Layer 8 of a small transformer language model trained on English Wikipedia (20 layers, counted from 0, width 128).
A neuron's activation on a vector x is GELU(weights . x + bias), where the dot is the dot product.

Input weights of the MLP neurons that the questions are about. A number n stands for (n - 500) times 0.0011.
n8 (bias -0.070): 433,490,673,504,341,577,546,500,649,454,248,688,647,507,469,459,643,594,522,299,658,380,375,442,485,607,623,455,468,511,511,431,413,541,800,556,444,520,582,293,646,412,592,698,537,437,481,307,299,540,410,521,691,402,478,482,609,539,676,454,423,337,485,310,404,521,543,613,464,325,541,594,683,492,530,415,500,632,403,479,475,522,476,500,804,780,579,447,670,10,567,652,504,371,394,269,361,520,529,640,573,350,481,651,361,714,275,554,566,442,405,477,556,493,376,354,477,428,500,722,463,472,500,710,570,639,496,444
n10 (bias 0.013): 648,572,674,595,601,414,364,486,520,397,528,486,617,380,778,497,375,441,520,584,526,733,507,445,576,275,441,299,446,696,507,524,541,623,510,388,461,566,500,589,458,516,305,586,584,241,596,409,370,322,631,530,435,524,479,483,574,449,460,550,435,510,566,540,417,452,415,816,261,613,678,718,589,282,549,410,420,440,571,399,377,561,621,550,587,493,634,424,427,413,441,330,566,417,582,562,480,643,197,628,353,407,581,655,435,511,530,304,431,548,459,450,595,742,575,572,429,405,576,537,372,729,322,446,579,313,446,381
n13 (bias 0.005): 431,597,630,419,677,481,551,537,571,548,435,351,671,227,550,634,619,557,462,442,557,408,516,379,408,492,504,299,493,383,465,395,553,525,385,438,523,466,741,478,521,409,839,858,473,488,355,315,587,575,539,423,563,334,489,695,570,692,639,516,683,511,850,416,417,578,481,289,521,628,427,286,716,600,427,323,669,496,441,522,455,534,629,327,661,377,400,515,596,515,523,748,423,511,637,508,648,468,429,466,492,500,283,424,620,633,518,280,382,304,530,854,486,557,430,608,473,537,435,496,253,273,508,328,340,588,585,358
n18 (bias -0.114): 470,458,347,453,692,456,622,435,346,390,388,583,792,579,402,481,521,443,525,542,394,490,722,673,583,548,423,485,596,771,357,385,704,504,570,394,487,615,447,521,616,482,487,576,323,539,356,487,503,406,428,356,470,456,459,484,467,530,345,757,503,559,697,460,462,399,404,409,332,670,641,613,532,457,742,451,506,415,410,451,478,631,638,445,522,559,491,375,478,593,506,390,546,532,441,304,383,561,322,414,434,568,477,560,497,302,549,509,516,444,547,707,376,456,441,420,663,584,474,517,288,370,448,587,614,607,392,412
n20 (bias -0.134): 494,491,349,721,491,324,603,347,452,541,555,568,516,588,560,601,515,523,708,559,434,455,484,585,623,509,506,560,375,561,609,380,438,599,420,370,385,539,676,416,598,570,337,552,773,280,386,312,527,389,409,659,420,421,658,571,444,388,580,564,608,512,427,277,656,395,503,544,546,521,537,350,518,365,534,556,475,459,455,488,551,428,567,473,522,500,470,327,491,488,676,582,649,491,563,417,439,497,572,399,403,326,481,644,663,425,400,407,552,414,361,225,584,540,500,420,465,497,537,360,517,486,563,665,500,630,557,685
n23 (bias -0.038): 575,446,450,675,489,582,486,588,390,410,533,370,279,436,463,565,220,554,468,617,488,424,589,425,529,583,449,500,633,625,427,433,596,592,279,373,511,565,605,367,739,404,523,306,635,431,404,446,500,512,574,542,478,713,647,677,434,655,668,444,489,472,586,713,523,379,581,404,496,400,500,493,461,701,661,430,373,578,479,539,518,514,414,559,413,549,552,631,514,576,286,351,579,601,422,413,571,427,666,637,268,407,779,302,677,378,232,363,579,470,318,519,510,324,570,718,533,578,525,317,600,329,433,846,274,559,427,411
n52 (bias -0.091): 486,431,522,392,532,488,628,520,477,542,465,500,521,439,497,424,489,475,500,423,409,405,440,399,678,549,427,639,475,569,491,603,472,561,243,521,444,274,350,530,583,619,546,468,685,518,437,579,661,484,658,598,570,517,416,590,565,582,440,431,564,420,535,578,750,584,440,426,525,526,383,396,610,524,370,449,582,402,565,514,517,497,522,458,754,633,554,533,348,529,582,534,531,631,247,463,393,488,289,503,592,581,473,654,384,380,489,378,413,389,650,578,610,567,494,606,446,483,497,245,640,346,347,469,512,536,528,544
n65 (bias 0.009): 386,668,562,435,546,537,565,470,682,373,559,583,434,558,483,396,628,436,440,606,596,374,364,442,324,429,382,612,479,290,553,539,575,493,485,624,319,586,479,442,459,412,676,561,435,596,358,500,479,439,327,497,321,427,463,614,472,561,490,306,302,572,635,667,317,666,578,626,639,427,705,453,692,519,534,509,664,434,599,437,667,482,513,494,667,354,446,406,407,463,317,482,556,620,661,455,384,497,533,503,612,510,381,531,352,386,491,611,322,520,567,449,491,543,540,551,336,612,383,663,528,530,478,455,469,565,595,612
n70 (bias -0.024): 512,281,530,550,402,484,539,595,488,563,475,506,609,338,474,400,649,379,626,478,574,652,529,488,516,390,389,450,439,481,628,632,379,430,305,408,389,525,497,443,424,455,484,475,516,297,800,655,556,555,244,666,591,673,603,585,356,444,396,338,412,555,622,371,640,561,672,487,520,404,547,235,401,602,487,642,535,477,521,476,423,466,381,591,506,561,622,521,324,582,494,506,611,525,693,605,497,457,577,494,426,655,474,444,317,782,416,350,428,582,398,358,598,500,558,480,461,540,676,470,622,452,532,540,441,536,418,536
n103 (bias -0.065): 315,301,616,563,457,429,579,472,621,588,652,560,608,622,667,509,608,637,534,457,607,470,497,486,606,719,629,553,433,511,436,461,439,693,615,687,520,472,536,630,409,421,306,361,517,428,433,451,421,422,503,602,500,416,438,377,529,515,497,559,533,444,437,399,450,590,508,698,482,593,609,616,246,482,445,390,572,447,411,500,447,363,562,596,477,578,500,429,491,532,394,587,443,386,488,497,637,518,576,437,472,350,625,435,399,343,508,383,389,439,576,579,381,486,364,420,643,603,443,603,395,535,447,402,602,431,528,399
n112 (bias -0.069): 602,591,580,360,359,450,266,318,504,383,619,547,485,546,614,654,364,379,458,250,700,553,408,394,655,260,659,527,423,681,482,703,596,349,396,334,565,633,632,534,516,520,425,289,406,457,485,648,465,626,449,648,668,245,383,586,566,279,396,667,537,373,614,414,597,550,500,489,233,599,601,467,404,598,620,407,532,357,577,514,631,394,562,738,525,601,649,545,345,392,384,454,565,554,669,560,568,633,606,403,419,700,540,318,586,508,603,591,364,256,496,459,459,543,597,403,283,363,414,508,391,528,581,514,571,631,441,633
n124 (bias 0.029): 414,478,443,518,635,523,301,651,441,416,413,450,575,540,369,403,411,421,503,568,676,479,311,583,497,329,473,481,523,340,439,566,407,61,456,561,473,467,490,481,681,666,468,523,371,473,534,436,669,529,445,471,399,586,563,631,592,451,559,313,591,543,587,580,522,512,556,576,504,182,541,439,497,296,432,565,460,431,507,392,417,619,453,503,584,771,708,542,534,416,348,391,599,362,435,486,611,628,513,694,659,514,480,574,679,624,426,497,660,587,662,438,328,339,409,370,545,733,631,564,515,482,486,589,473,261,617,634
n132 (bias -0.079): 287,506,274,440,713,391,511,544,647,463,614,598,473,553,594,735,514,520,447,512,404,538,423,394,575,440,452,503,596,447,476,360,366,573,584,332,394,435,567,531,559,588,771,322,530,621,583,566,494,542,576,589,503,565,497,563,360,541,441,293,460,673,438,600,610,566,480,302,551,488,614,503,556,578,370,540,419,207,474,581,500,477,678,543,449,396,408,451,674,398,548,345,289,461,537,606,477,304,497,583,562,340,415,476,525,620,520,372,521,469,544,531,497,443,539,556,494,339,527,478,395,434,491,576,574,511,540,620
n156 (bias -0.038): 318,554,574,468,512,269,462,414,404,500,314,467,614,304,573,424,494,580,482,552,493,510,155,434,363,597,595,551,444,443,411,553,426,574,403,592,571,442,547,514,600,581,538,240,573,469,531,576,485,407,491,485,424,527,334,370,296,427,547,469,506,655,479,543,592,666,583,568,379,473,335,485,581,535,592,479,521,609,559,365,560,396,701,658,482,550,597,544,585,347,457,640,442,479,643,497,549,548,681,476,413,422,497,458,544,455,483,503,542,528,332,578,486,382,530,750,519,360,543,590,606,527,672,509,651,424,385,697
n192 (bias -0.075): 554,394,435,535,609,546,788,771,704,486,387,453,658,402,504,580,487,557,334,566,309,144,172,361,203,491,457,654,390,449,600,592,480,682,391,585,324,772,701,513,692,504,677,711,410,400,640,353,509,798,279,762,461,370,757,430,630,436,495,549,300,698,388,464,286,474,684,346,622,500,652,376,784,332,338,536,368,746,354,473,597,574,270,423,660,651,386,401,500,146,642,750,437,321,356,249,292,575,380,481,727,581,381,631,525,490,612,605,374,509,565,519,593,819,281,68,216,689,674,629,478,495,718,436,392,459,609,473
n202 (bias -0.036): 547,480,369,559,465,556,446,352,576,459,317,605,532,385,706,437,570,573,317,507,470,518,561,601,577,504,514,437,538,587,486,215,425,336,567,323,543,538,572,480,554,433,284,437,348,475,486,412,517,250,231,365,398,431,538,549,536,540,478,831,577,472,546,359,462,379,613,575,489,653,330,568,500,419,521,581,595,716,613,538,202,476,607,530,528,582,534,769,662,670,408,351,436,423,342,386,573,645,359,451,469,594,686,311,405,467,597,459,353,536,469,446,533,381,462,456,410,424,729,652,721,709,699,452,580,361,565,353
n235 (bias -0.055): 571,452,709,615,599,403,558,384,390,461,683,632,600,473,355,503,362,554,560,647,358,471,479,266,537,375,435,440,414,466,645,576,540,635,585,708,500,583,678,674,642,535,394,368,404,592,469,486,557,671,670,673,683,503,483,480,642,401,381,430,535,300,520,429,386,245,308,406,613,674,558,648,523,553,658,484,466,465,520,444,406,640,419,428,435,622,470,529,418,520,350,487,384,408,413,323,583,371,430,175,413,602,359,608,429,675,374,378,483,595,487,636,731,449,269,429,517,566,473,507,437,522,493,523,537,497,530,700
n319 (bias -0.100): 413,458,383,566,692,522,651,600,377,571,404,640,579,507,521,566,622,531,587,756,236,647,255,435,349,342,300,614,475,642,746,364,712,439,496,378,578,348,486,315,775,828,473,580,470,192,734,496,446,315,537,338,763,529,609,595,534,531,489,473,664,385,419,584,512,585,633,684,698,493,570,575,416,300,637,454,423,444,461,496,565,543,572,465,393,429,617,602,463,393,456,623,591,242,451,320,524,648,514,416,460,402,493,365,546,310,539,604,383,360,446,568,403,419,591,519,459,662,463,337,476,383,466,460,547,429,340,595
n340 (bias -0.065): 432,429,614,466,484,558,431,500,356,450,484,562,417,339,355,519,488,711,567,562,528,449,483,455,516,510,562,409,500,503,206,430,625,684,379,497,490,612,566,407,486,321,490,558,395,313,543,363,622,739,616,475,473,478,629,633,517,766,466,702,490,532,623,606,659,609,656,487,332,532,575,579,442,476,441,506,193,377,528,443,673,631,359,606,637,449,516,540,516,546,471,318,286,679,527,571,362,379,656,481,423,444,576,419,402,483,537,510,574,455,468,681,454,471,507,381,323,532,279,761,524,568,580,484,451,328,443,472
n351 (bias -0.126): 570,376,486,455,553,544,553,433,396,614,376,576,586,594,532,647,520,525,632,407,630,475,576,456,534,403,444,564,700,568,503,500,494,453,579,404,425,524,382,442,494,600,505,400,388,532,497,558,523,569,382,561,489,562,450,434,610,679,566,426,459,422,329,339,403,657,374,487,466,544,572,554,411,536,577,609,418,365,679,449,487,634,474,426,431,423,640,561,492,542,535,350,455,521,578,566,418,595,572,513,372,387,444,605,288,500,528,384,500,610,484,397,453,376,511,384,470,420,482,678,454,457,419,673,458,543,610,508
n375 (bias -0.096): 496,771,34,318,416,566,669,733,478,564,451,443,401,329,755,632,797,483,600,638,576,519,554,609,456,690,616,525,384,386,329,478,599,378,385,482,200,476,740,391,354,382,859,566,411,460,259,371,539,534,505,496,601,578,583,703,184,565,386,637,450,444,733,277,687,627,323,554,476,356,473,478,299,463,402,568,664,604,620,406,552,383,538,326,318,281,427,623,682,669,509,496,551,314,753,348,379,341,483,469,535,879,383,280,505,635,508,375,346,640,408,646,471,385,839,588,459,630,690,542,374,748,264,409,482,589,573,471
n399 (bias 0.011): 451,600,687,400,489,551,577,475,633,633,236,551,660,475,364,343,531,459,356,504,245,415,440,482,537,449,489,479,674,562,437,189,477,545,357,445,389,612,454,552,625,587,744,464,788,352,605,548,598,652,466,816,511,522,518,518,548,351,496,659,625,669,449,336,552,361,614,283,488,598,474,470,522,584,489,355,372,582,287,564,576,590,409,296,452,408,557,549,551,489,471,489,517,288,530,252,510,574,762,427,302,606,678,369,553,188,664,610,482,476,619,477,413,449,611,336,418,475,306,747,480,617,534,486,591,609,426,580
n409 (bias 0.003): 434,484,846,209,570,507,567,708,479,493,343,531,632,375,438,531,431,467,384,655,665,320,461,400,493,563,394,598,598,597,479,241,388,624,388,493,553,585,436,464,469,626,485,483,363,567,504,412,459,259,582,577,482,483,573,437,617,628,391,597,634,445,197,274,405,435,333,618,526,610,613,468,566,295,398,433,286,411,432,625,493,497,553,587,630,585,422,557,374,493,430,431,683,444,264,602,408,711,435,615,510,287,656,420,540,375,573,595,503,679,476,518,391,343,625,737,557,452,647,625,571,588,550,538,389,641,601,606
n424 (bias -0.121): 465,616,318,531,449,435,455,401,600,329,438,573,685,856,371,529,325,432,486,397,683,370,548,604,591,500,434,531,627,543,544,525,496,319,445,573,471,513,468,631,496,593,788,406,511,592,649,515,295,532,489,420,685,482,201,315,389,356,297,384,598,568,638,323,685,652,447,623,625,529,592,530,281,428,430,514,489,604,415,370,174,550,390,423,413,609,591,403,489,544,357,707,503,496,686,348,483,411,646,388,360,492,445,449,674,638,528,581,807,385,367,358,624,496,492,443,560,571,616,508,597,500,448,610,623,479,634,299
n433 (bias -0.064): 503,435,467,588,580,472,448,514,598,574,540,440,564,378,521,403,519,492,654,506,402,557,298,280,434,414,367,604,533,378,477,385,506,446,563,463,601,515,533,478,623,511,455,491,581,462,576,454,602,578,623,431,328,410,438,589,631,338,242,462,488,503,543,549,590,540,542,351,629,497,546,622,492,461,590,420,537,359,628,486,497,511,525,528,443,397,655,410,537,480,678,416,426,351,690,563,759,412,506,454,610,460,419,463,393,591,473,478,631,529,477,388,527,571,284,494,535,648,423,515,321,443,538,542,582,539,796,533

Each question shows a token from some text and the vector x that enters the MLP there. A number n stands for (n - 500) times 0.0095.

" East": 422,640,484,420,241,447,513,639,547,584,531,465,391,520,489,521,359,457,709,491,518,584,527,637,449,483,509,560,562,329,519,479,733,379,581,479,649,352,516,683,231,424,432,566,597,466,587,590,533,438,451,406,480,452,498,361,536,440,655,430,702,300,464,570,327,557,636,323,286,451,366,440,449,578,466,796,670,402,523,539,421,481,483,423,490,527,445,573,361,445,614,577,378,449,423,539,568,499,598,683,707,460,371,710,577,450,509,428,533,690,311,554,436,613,424,483,599,408,519,446,648,531,781,343,399,341,369,450
Which neuron fires most, and how strongly? n124, at about 0.47

" Media": 480,622,362,297,275,576,408,415,403,477,572,453,397,499,505,448,315,453,558,469,455,485,563,595,483,540,355,496,517,341,400,581,563,440,706,552,552,457,369,647,256,326,284,486,584,782,639,596,427,492,552,468,501,556,528,473,651,460,554,496,700,300,441,457,269,528,568,301,523,523,409,298,664,623,546,660,615,494,506,477,572,616,543,481,424,475,453,366,612,527,592,642,477,353,560,511,461,458,468,616,561,535,496,680,552,531,457,463,579,711,381,626,415,610,400,530,670,688,434,636,542,589,822,272,512,419,387,325
Which neuron fires most, and how strongly? n235, at about 0.049

"ent": 470,475,506,543,603,500,528,706,512,581,619,489,434,516,407,475,387,332,510,526,319,606,507,510,298,480,610,503,699,472,607,560,771,717,620,577,567,322,499,644,381,384,305,500,559,523,492,630,475,578,506,440,441,366,579,472,583,526,603,374,669,477,288,483,321,672,455,625,515,437,457,503,546,684,534,571,477,342,419,499,640,541,479,368,498,720,323,307,498,456,630,577,314,415,671,475,512,402,403,636,656,575,449,451,468,477,523,567,435,457,166,443,497,595,367,516,595,437,429,515,589,384,746,385,446,477,477,362
Which neuron fires most, and how strongly? n192, at about 2.4

" bl": 493,507,348,419,348,557,449,425,561,542,688,616,201,365,290,457,426,241,633,490,458,485,524,496,377,632,419,356,545,426,394,635,526,452,648,478,605,303,408,556,572,440,258,671,511,528,533,566,501,590,434,458,423,582,632,517,521,489,459,402,766,436,446,528,588,596,397,471,461,374,433,436,552,679,463,518,534,453,503,693,393,441,516,597,243,555,408,514,448,517,459,755,325,524,522,512,606,487,554,652,521,491,359,695,623,241,547,589,509,617,413,563,563,508,495,667,575,540,446,567,633,491,726,674,638,411,364,383
Which three neurons fire most, strongest first? n23, n156, n124

" again": 392,563,433,393,375,565,452,612,388,609,628,435,386,448,311,664,424,388,526,502,494,474,513,561,584,391,464,492,556,508,483,513,678,651,674,479,520,248,577,737,434,302,467,550,569,597,621,567,493,506,479,499,434,473,557,360,679,768,553,422,868,389,541,443,205,557,429,639,445,482,377,438,567,556,494,612,394,296,553,458,510,471,493,347,395,415,373,485,501,442,536,508,358,455,545,631,471,513,331,526,747,539,524,641,452,419,355,526,606,564,380,488,401,466,545,531,550,412,516,447,611,600,839,571,483,460,480,541
Which neuron lights up most? n409

"ton": 583,691,552,306,482,508,427,648,459,606,472,365,376,447,480,538,394,341,490,545,497,593,438,446,475,466,574,496,601,342,570,533,678,414,642,575,632,341,510,768,355,294,264,743,703,577,541,600,414,408,561,515,345,538,640,333,669,539,680,496,792,410,391,474,239,465,455,527,500,561,445,489,402,621,515,515,573,395,467,596,437,619,623,455,409,540,457,483,470,565,436,603,340,369,523,480,585,324,645,571,592,586,378,673,500,403,452,398,626,505,254,547,544,547,407,570,549,484,451,391,607,481,716,564,492,316,366,447
Which neuron lights up most? n235

" hospital": 555,521,345,244,441,399,451,526,432,473,523,476,415,430,363,470,409,405,544,429,413,414,478,497,545,601,378,467,637,530,342,323,714,337,775,418,575,366,469,798,322,320,245,505,562,649,561,558,555,404,578,358,460,467,574,475,655,523,731,564,710,384,520,297,338,547,601,560,684,449,540,524,538,591,470,682,409,542,416,531,462,463,500,447,546,469,373,465,438,684,460,677,393,465,507,652,570,544,417,626,708,612,402,628,593,365,571,474,614,449,272,479,510,658,556,469,606,555,444,481,569,378,745,356,559,448,502,497
Which neuron fires most, and how strongly? n202, at about 1.5

" inn": 338,543,391,433,352,410,388,715,477,421,579,516,275,497,407,410,406,323,515,482,462,411,488,635,409,534,477,598,454,422,398,370,609,500,673,605,660,474,288,583,593,379,286,488,632,437,659,604,509,411,417,549,415,581,701,515,583,551,624,479,810,514,381,496,472,703,455,422,436,438,544,482,466,551,346,617,586,438,555,652,447,505,484,428,329,375,356,508,250,513,581,831,402,409,489,712,495,512,532,661,635,602,406,524,507,350,505,607,529,525,382,405,518,471,616,637,610,462,556,493,639,380,708,722,486,436,521,390
Which neuron lights up most? n409

"\n": 522,554,623,225,519,567,300,336,575,413,526,459,244,554,546,463,372,483,407,344,395,586,452,597,504,465,421,399,366,568,537,519,576,511,577,597,498,325,511,747,471,344,558,567,632,708,666,514,559,537,449,333,424,386,587,309,662,595,513,359,808,379,417,455,491,503,392,449,525,461,404,550,538,501,537,651,442,477,440,579,342,492,619,426,531,601,486,263,394,607,623,481,589,440,554,539,501,498,517,575,591,690,385,645,415,461,545,742,459,617,440,543,545,577,684,516,624,515,407,443,515,448,606,693,519,373,479,351
Which neuron lights up most? n424

" Rel": 418,574,534,404,374,477,483,450,614,482,644,557,281,423,458,428,449,301,512,446,330,522,523,532,355,606,505,407,615,400,338,634,570,470,545,525,542,420,567,631,259,267,343,477,596,477,690,611,512,528,491,605,519,773,641,458,585,415,627,484,720,422,498,589,486,693,523,461,316,436,472,437,412,733,519,658,565,458,448,433,506,484,484,424,377,487,319,411,426,538,641,512,393,403,461,584,538,476,400,503,677,514,437,590,561,434,618,627,505,588,309,482,532,439,394,423,581,464,421,691,636,329,871,358,704,654,419,314
Which neuron lights up most? n70

"ark": 551,747,436,348,204,588,510,666,602,659,449,457,377,360,506,530,340,353,651,424,532,568,509,696,515,498,498,607,394,285,462,405,649,282,512,454,559,450,384,586,262,372,336,709,780,653,580,664,349,392,670,423,370,527,698,436,420,483,538,531,753,515,446,364,470,458,489,449,393,457,379,533,421,642,567,546,486,474,443,541,527,533,611,564,415,604,476,544,539,472,359,702,350,412,454,487,540,435,545,543,503,598,474,556,527,428,515,479,708,673,382,398,400,620,536,703,642,431,385,502,472,562,663,267,469,417,410,478
Which neuron lights up most? n375

"emble": 527,608,380,370,438,451,451,667,450,498,622,447,335,507,505,580,421,295,614,424,329,382,394,654,551,613,489,581,470,480,436,427,593,484,605,554,667,318,174,678,391,332,399,477,583,747,673,727,369,438,415,495,393,517,672,395,554,511,654,432,748,548,376,494,296,574,431,438,490,551,458,553,563,809,520,526,572,406,461,543,455,688,566,478,375,450,427,396,583,534,466,426,527,489,634,321,545,434,512,634,630,594,371,699,491,466,478,409,634,553,256,432,473,504,424,566,541,434,459,631,532,500,685,376,562,349,504,474
Which neuron lights up most? n132

"in": 529,475,532,299,541,575,434,719,537,616,593,454,322,510,422,591,576,113,532,472,455,551,412,714,475,363,310,472,397,478,520,450,713,430,514,542,624,449,417,666,465,347,230,518,631,479,539,668,371,541,565,510,278,508,657,545,647,628,456,326,712,501,465,545,373,501,600,397,419,576,462,548,641,618,462,490,445,499,350,529,520,443,604,297,378,570,364,504,473,559,617,641,292,463,584,459,427,429,614,622,622,530,463,522,529,667,454,527,587,545,283,327,481,660,487,642,416,401,506,441,507,490,831,557,390,536,483,535
Which three neurons fire most, strongest first? n433, n70, n192

" as": 544,606,346,523,405,410,380,489,592,579,679,482,279,503,452,449,543,246,515,428,439,493,670,647,507,460,486,372,514,652,499,558,488,457,779,496,498,339,432,773,542,371,393,520,621,543,548,467,442,499,533,454,429,298,482,419,590,456,536,599,730,249,547,422,264,601,401,618,344,518,457,425,646,675,428,447,523,547,636,527,600,584,466,551,424,477,439,425,471,614,546,549,552,499,543,532,443,414,392,547,654,307,523,558,304,473,608,571,790,674,326,415,566,586,684,409,560,321,430,452,617,482,656,396,446,346,495,455
Which neuron lights up most? n10

" to": 512,573,372,358,516,471,290,563,492,643,531,575,342,609,329,568,785,365,488,489,352,586,633,686,516,416,574,609,526,531,449,516,559,550,606,552,599,296,471,550,493,432,310,619,637,603,504,661,569,425,518,314,427,325,384,351,591,614,557,480,702,570,402,438,160,582,616,511,393,581,405,455,457,685,551,543,465,426,539,493,383,658,423,390,468,522,416,601,526,404,655,571,492,475,538,604,395,372,387,562,560,400,372,542,429,384,497,765,533,695,428,514,435,441,431,582,509,566,546,428,660,378,666,422,417,440,301,470
Which three neurons fire most, strongest first? n18, n319, n351

" a": 437,403,341,434,387,481,419,681,372,537,433,470,243,392,356,526,538,376,562,472,414,568,463,428,453,629,570,589,392,507,494,436,834,509,723,386,615,166,403,576,426,368,454,640,529,635,435,640,478,513,459,423,463,406,710,495,648,519,611,396,764,336,472,510,276,531,498,433,449,632,534,488,578,758,371,555,449,446,471,559,532,565,544,456,453,497,481,464,495,546,691,750,484,450,486,492,430,504,446,571,552,444,485,555,561,373,510,568,684,595,536,526,607,293,647,446,561,539,387,550,616,405,762,585,363,439,291,523
The two highest activations, in order: n319, n13

"el": 620,577,546,459,397,501,497,604,482,496,414,467,379,401,461,438,362,415,503,525,462,599,575,568,432,490,423,660,417,320,502,501,633,350,587,524,719,349,418,838,528,228,361,501,692,641,619,530,501,547,552,449,334,369,561,395,808,527,647,457,724,542,432,506,210,608,564,552,356,456,394,480,576,635,514,586,613,385,420,496,549,562,675,437,439,661,347,448,500,572,618,525,404,500,563,528,477,441,595,540,627,542,472,533,567,493,459,398,523,625,311,357,595,569,276,637,544,487,469,399,460,310,763,357,504,428,365,328
The two highest activations, in order: n433, n13

"son": 473,629,424,365,421,620,448,628,516,485,487,432,466,437,467,652,274,387,573,465,530,622,566,529,501,414,578,541,516,444,472,431,749,484,652,478,542,301,538,817,259,397,186,601,691,565,611,480,447,351,524,489,393,406,575,314,678,528,617,497,779,412,474,424,192,634,512,498,298,577,485,504,573,603,600,525,597,338,600,491,508,620,571,373,415,608,364,502,444,575,482,483,428,417,557,410,431,492,603,552,580,617,503,651,526,393,361,463,563,609,293,595,587,510,383,715,604,380,469,430,540,470,659,348,524,418,362,484
Which neuron lights up most? n10

" the": 461,455,451,433,552,637,301,596,537,470,608,544,180,456,424,480,466,448,566,463,426,522,557,499,483,576,468,538,504,423,523,466,666,473,652,346,625,114,498,640,402,353,406,582,618,585,500,644,444,557,459,472,449,392,493,435,699,436,692,463,743,378,410,528,273,507,424,337,491,524,531,452,545,767,392,618,501,410,430,633,542,580,493,475,473,456,505,298,447,676,623,652,443,450,544,618,480,493,381,505,565,480,425,509,563,509,460,608,596,555,502,389,544,350,773,465,646,528,501,420,600,653,732,480,306,532,356,560
Which neuron lights up most? n132

"se": 512,649,408,504,386,428,431,732,377,432,486,355,310,413,418,597,588,409,536,441,339,294,479,539,461,433,547,465,489,425,506,432,520,465,621,529,583,351,417,580,294,378,295,703,632,612,381,587,453,547,480,439,529,480,743,478,545,526,654,426,798,357,248,403,511,635,607,493,589,538,423,584,643,816,424,497,486,526,366,642,598,652,506,550,368,583,391,318,448,454,551,643,471,442,540,419,354,405,437,627,655,437,527,781,539,549,489,629,421,763,445,320,537,627,431,487,463,532,465,518,578,520,628,507,514,423,432,401
Which neuron lights up most? n192

"'s": 447,506,418,414,400,694,436,589,613,469,531,382,408,434,444,446,486,462,558,453,405,514,518,586,469,628,555,559,426,487,478,512,613,447,752,616,573,240,456,632,375,374,351,617,693,536,430,600,429,448,487,356,398,418,444,506,638,533,755,433,762,378,508,407,162,727,436,507,433,518,406,453,582,673,345,514,442,452,541,550,540,576,610,504,474,584,521,336,593,436,450,655,402,399,576,541,496,524,383,586,570,468,297,639,476,492,466,594,601,634,414,533,533,417,555,422,543,487,509,514,739,428,797,500,398,338,332,496
Which neuron fires most, and how strongly? n8, at about 2.5

" called": 498,644,436,525,378,562,341,398,448,489,743,596,383,532,324,448,551,264,720,454,433,444,445,547,354,472,371,616,496,490,439,579,571,514,567,525,551,417,445,690,571,385,396,733,507,616,397,602,600,310,325,493,342,538,546,489,466,416,502,493,735,546,693,431,383,528,360,557,498,558,429,450,669,733,644,503,593,505,418,651,484,583,417,473,320,519,507,477,464,523,600,452,510,444,715,524,436,460,375,551,602,489,432,464,540,208,498,575,670,688,257,445,497,487,585,495,636,411,412,534,597,389,751,362,264,509,432,393
Which three neurons fire most, strongest first? n65, n18, n20

"ident": 540,602,490,488,440,400,513,789,369,515,674,472,345,363,432,619,498,390,466,432,378,509,360,602,407,557,471,560,551,478,552,520,636,533,523,418,492,299,320,644,442,314,288,712,639,525,550,690,444,487,469,464,449,632,684,455,461,552,514,413,722,618,533,406,362,621,552,678,492,546,513,302,478,627,405,653,622,532,358,641,668,406,521,501,376,586,328,405,501,538,498,535,316,405,562,634,456,443,504,579,620,673,537,531,373,572,479,690,593,520,183,406,480,567,570,566,459,420,267,366,559,345,628,542,488,532,474,348
Which neuron fires most, and how strongly? n70, at about 1.9

".": 526,542,456,461,471,605,342,494,541,581,622,434,315,383,503,610,524,520,364,486,277,585,385,609,456,449,412,402,368,559,473,556,562,469,693,525,634,259,523,699,552,309,466,568,645,606,531,472,463,612,518,432,551,384,507,379,589,475,563,472,770,450,436,373,268,557,388,495,492,500,547,596,401,673,534,563,572,521,442,576,259,420,465,419,384,490,339,352,396,626,538,617,638,505,758,565,453,476,625,630,580,602,413,569,439,378,607,693,539,644,384,570,310,606,657,482,531,526,446,507,540,335,532,576,439,342,435,508
The two highest activations, in order: n13, n103

"K": 495,500,403,461,397,551,319,563,636,505,607,490,210,406,444,458,412,453,672,337,453,585,402,596,488,463,465,585,656,485,480,590,729,282,565,589,533,419,385,504,298,276,407,605,748,607,701,489,507,418,612,489,472,404,759,421,342,524,573,465,672,326,476,380,467,436,560,434,404,443,416,494,671,602,406,513,574,319,438,474,448,579,651,463,333,541,468,539,479,476,487,624,554,552,519,450,531,509,507,634,549,509,394,645,470,434,480,726,688,834,463,402,461,560,443,463,579,488,475,356,624,408,596,550,486,560,247,477
Which neuron lights up most? n124

" ag": 300,531,414,491,578,445,493,595,422,666,617,476,266,478,402,473,458,403,338,452,305,586,444,584,393,517,508,423,631,482,416,498,488,460,653,560,469,482,317,648,497,389,225,453,694,489,524,682,437,438,629,383,353,619,613,462,664,567,764,441,802,363,296,438,531,596,601,563,396,592,378,413,540,713,560,514,641,428,628,579,372,391,567,499,498,517,502,632,475,555,498,756,346,546,428,533,424,497,531,555,566,602,334,500,610,398,611,570,588,583,486,420,373,331,521,323,578,551,382,364,562,370,766,548,589,479,470,425
Which three neurons fire most, strongest first? n156, n319, n202

"unn": 701,649,336,315,473,497,425,601,589,515,742,411,310,458,510,495,455,267,646,495,337,576,490,495,541,484,575,530,428,416,377,469,798,357,633,514,564,377,492,761,282,196,314,480,597,485,535,799,462,515,451,445,335,519,725,372,416,538,570,535,732,407,509,509,426,587,418,569,437,466,415,522,478,563,564,566,553,442,544,523,517,564,541,429,484,449,363,513,482,505,510,532,493,430,382,621,503,316,731,588,495,533,543,619,631,334,383,590,487,648,402,527,546,492,277,652,530,345,482,545,630,603,676,401,535,455,427,362
The two highest activations, in order: n375, n202

" Maur": 525,588,444,459,329,540,379,531,573,529,667,565,172,479,416,703,387,264,414,419,281,601,484,619,399,692,352,436,647,470,484,370,671,338,654,473,407,494,447,628,385,336,274,517,595,587,627,642,493,470,558,515,427,514,586,351,452,326,652,539,683,365,448,492,331,555,535,584,386,560,543,409,551,758,535,586,537,395,513,508,596,469,602,404,455,504,514,455,421,475,610,612,455,412,464,526,531,401,511,531,544,658,377,573,594,329,565,585,659,590,417,525,464,496,420,455,664,290,678,619,575,311,797,475,468,423,500,507
Which neuron fires most, and how strongly? n112, at about 0.094

" Columbia": 578,707,438,328,392,576,410,409,590,511,492,478,375,591,403,475,353,310,492,463,302,597,479,539,424,475,373,584,641,420,508,466,634,410,794,416,468,323,492,706,410,348,316,629,645,557,791,558,456,479,550,479,437,498,440,353,636,419,634,452,770,319,425,565,131,533,467,401,290,538,502,508,612,556,454,645,592,471,521,432,505,549,532,493,495,507,497,369,416,547,478,560,498,457,492,579,485,468,619,733,589,547,443,697,529,411,540,459,504,658,307,676,362,489,456,592,615,536,455,556,495,567,718,464,516,422,417,535
Which neuron lights up most? n10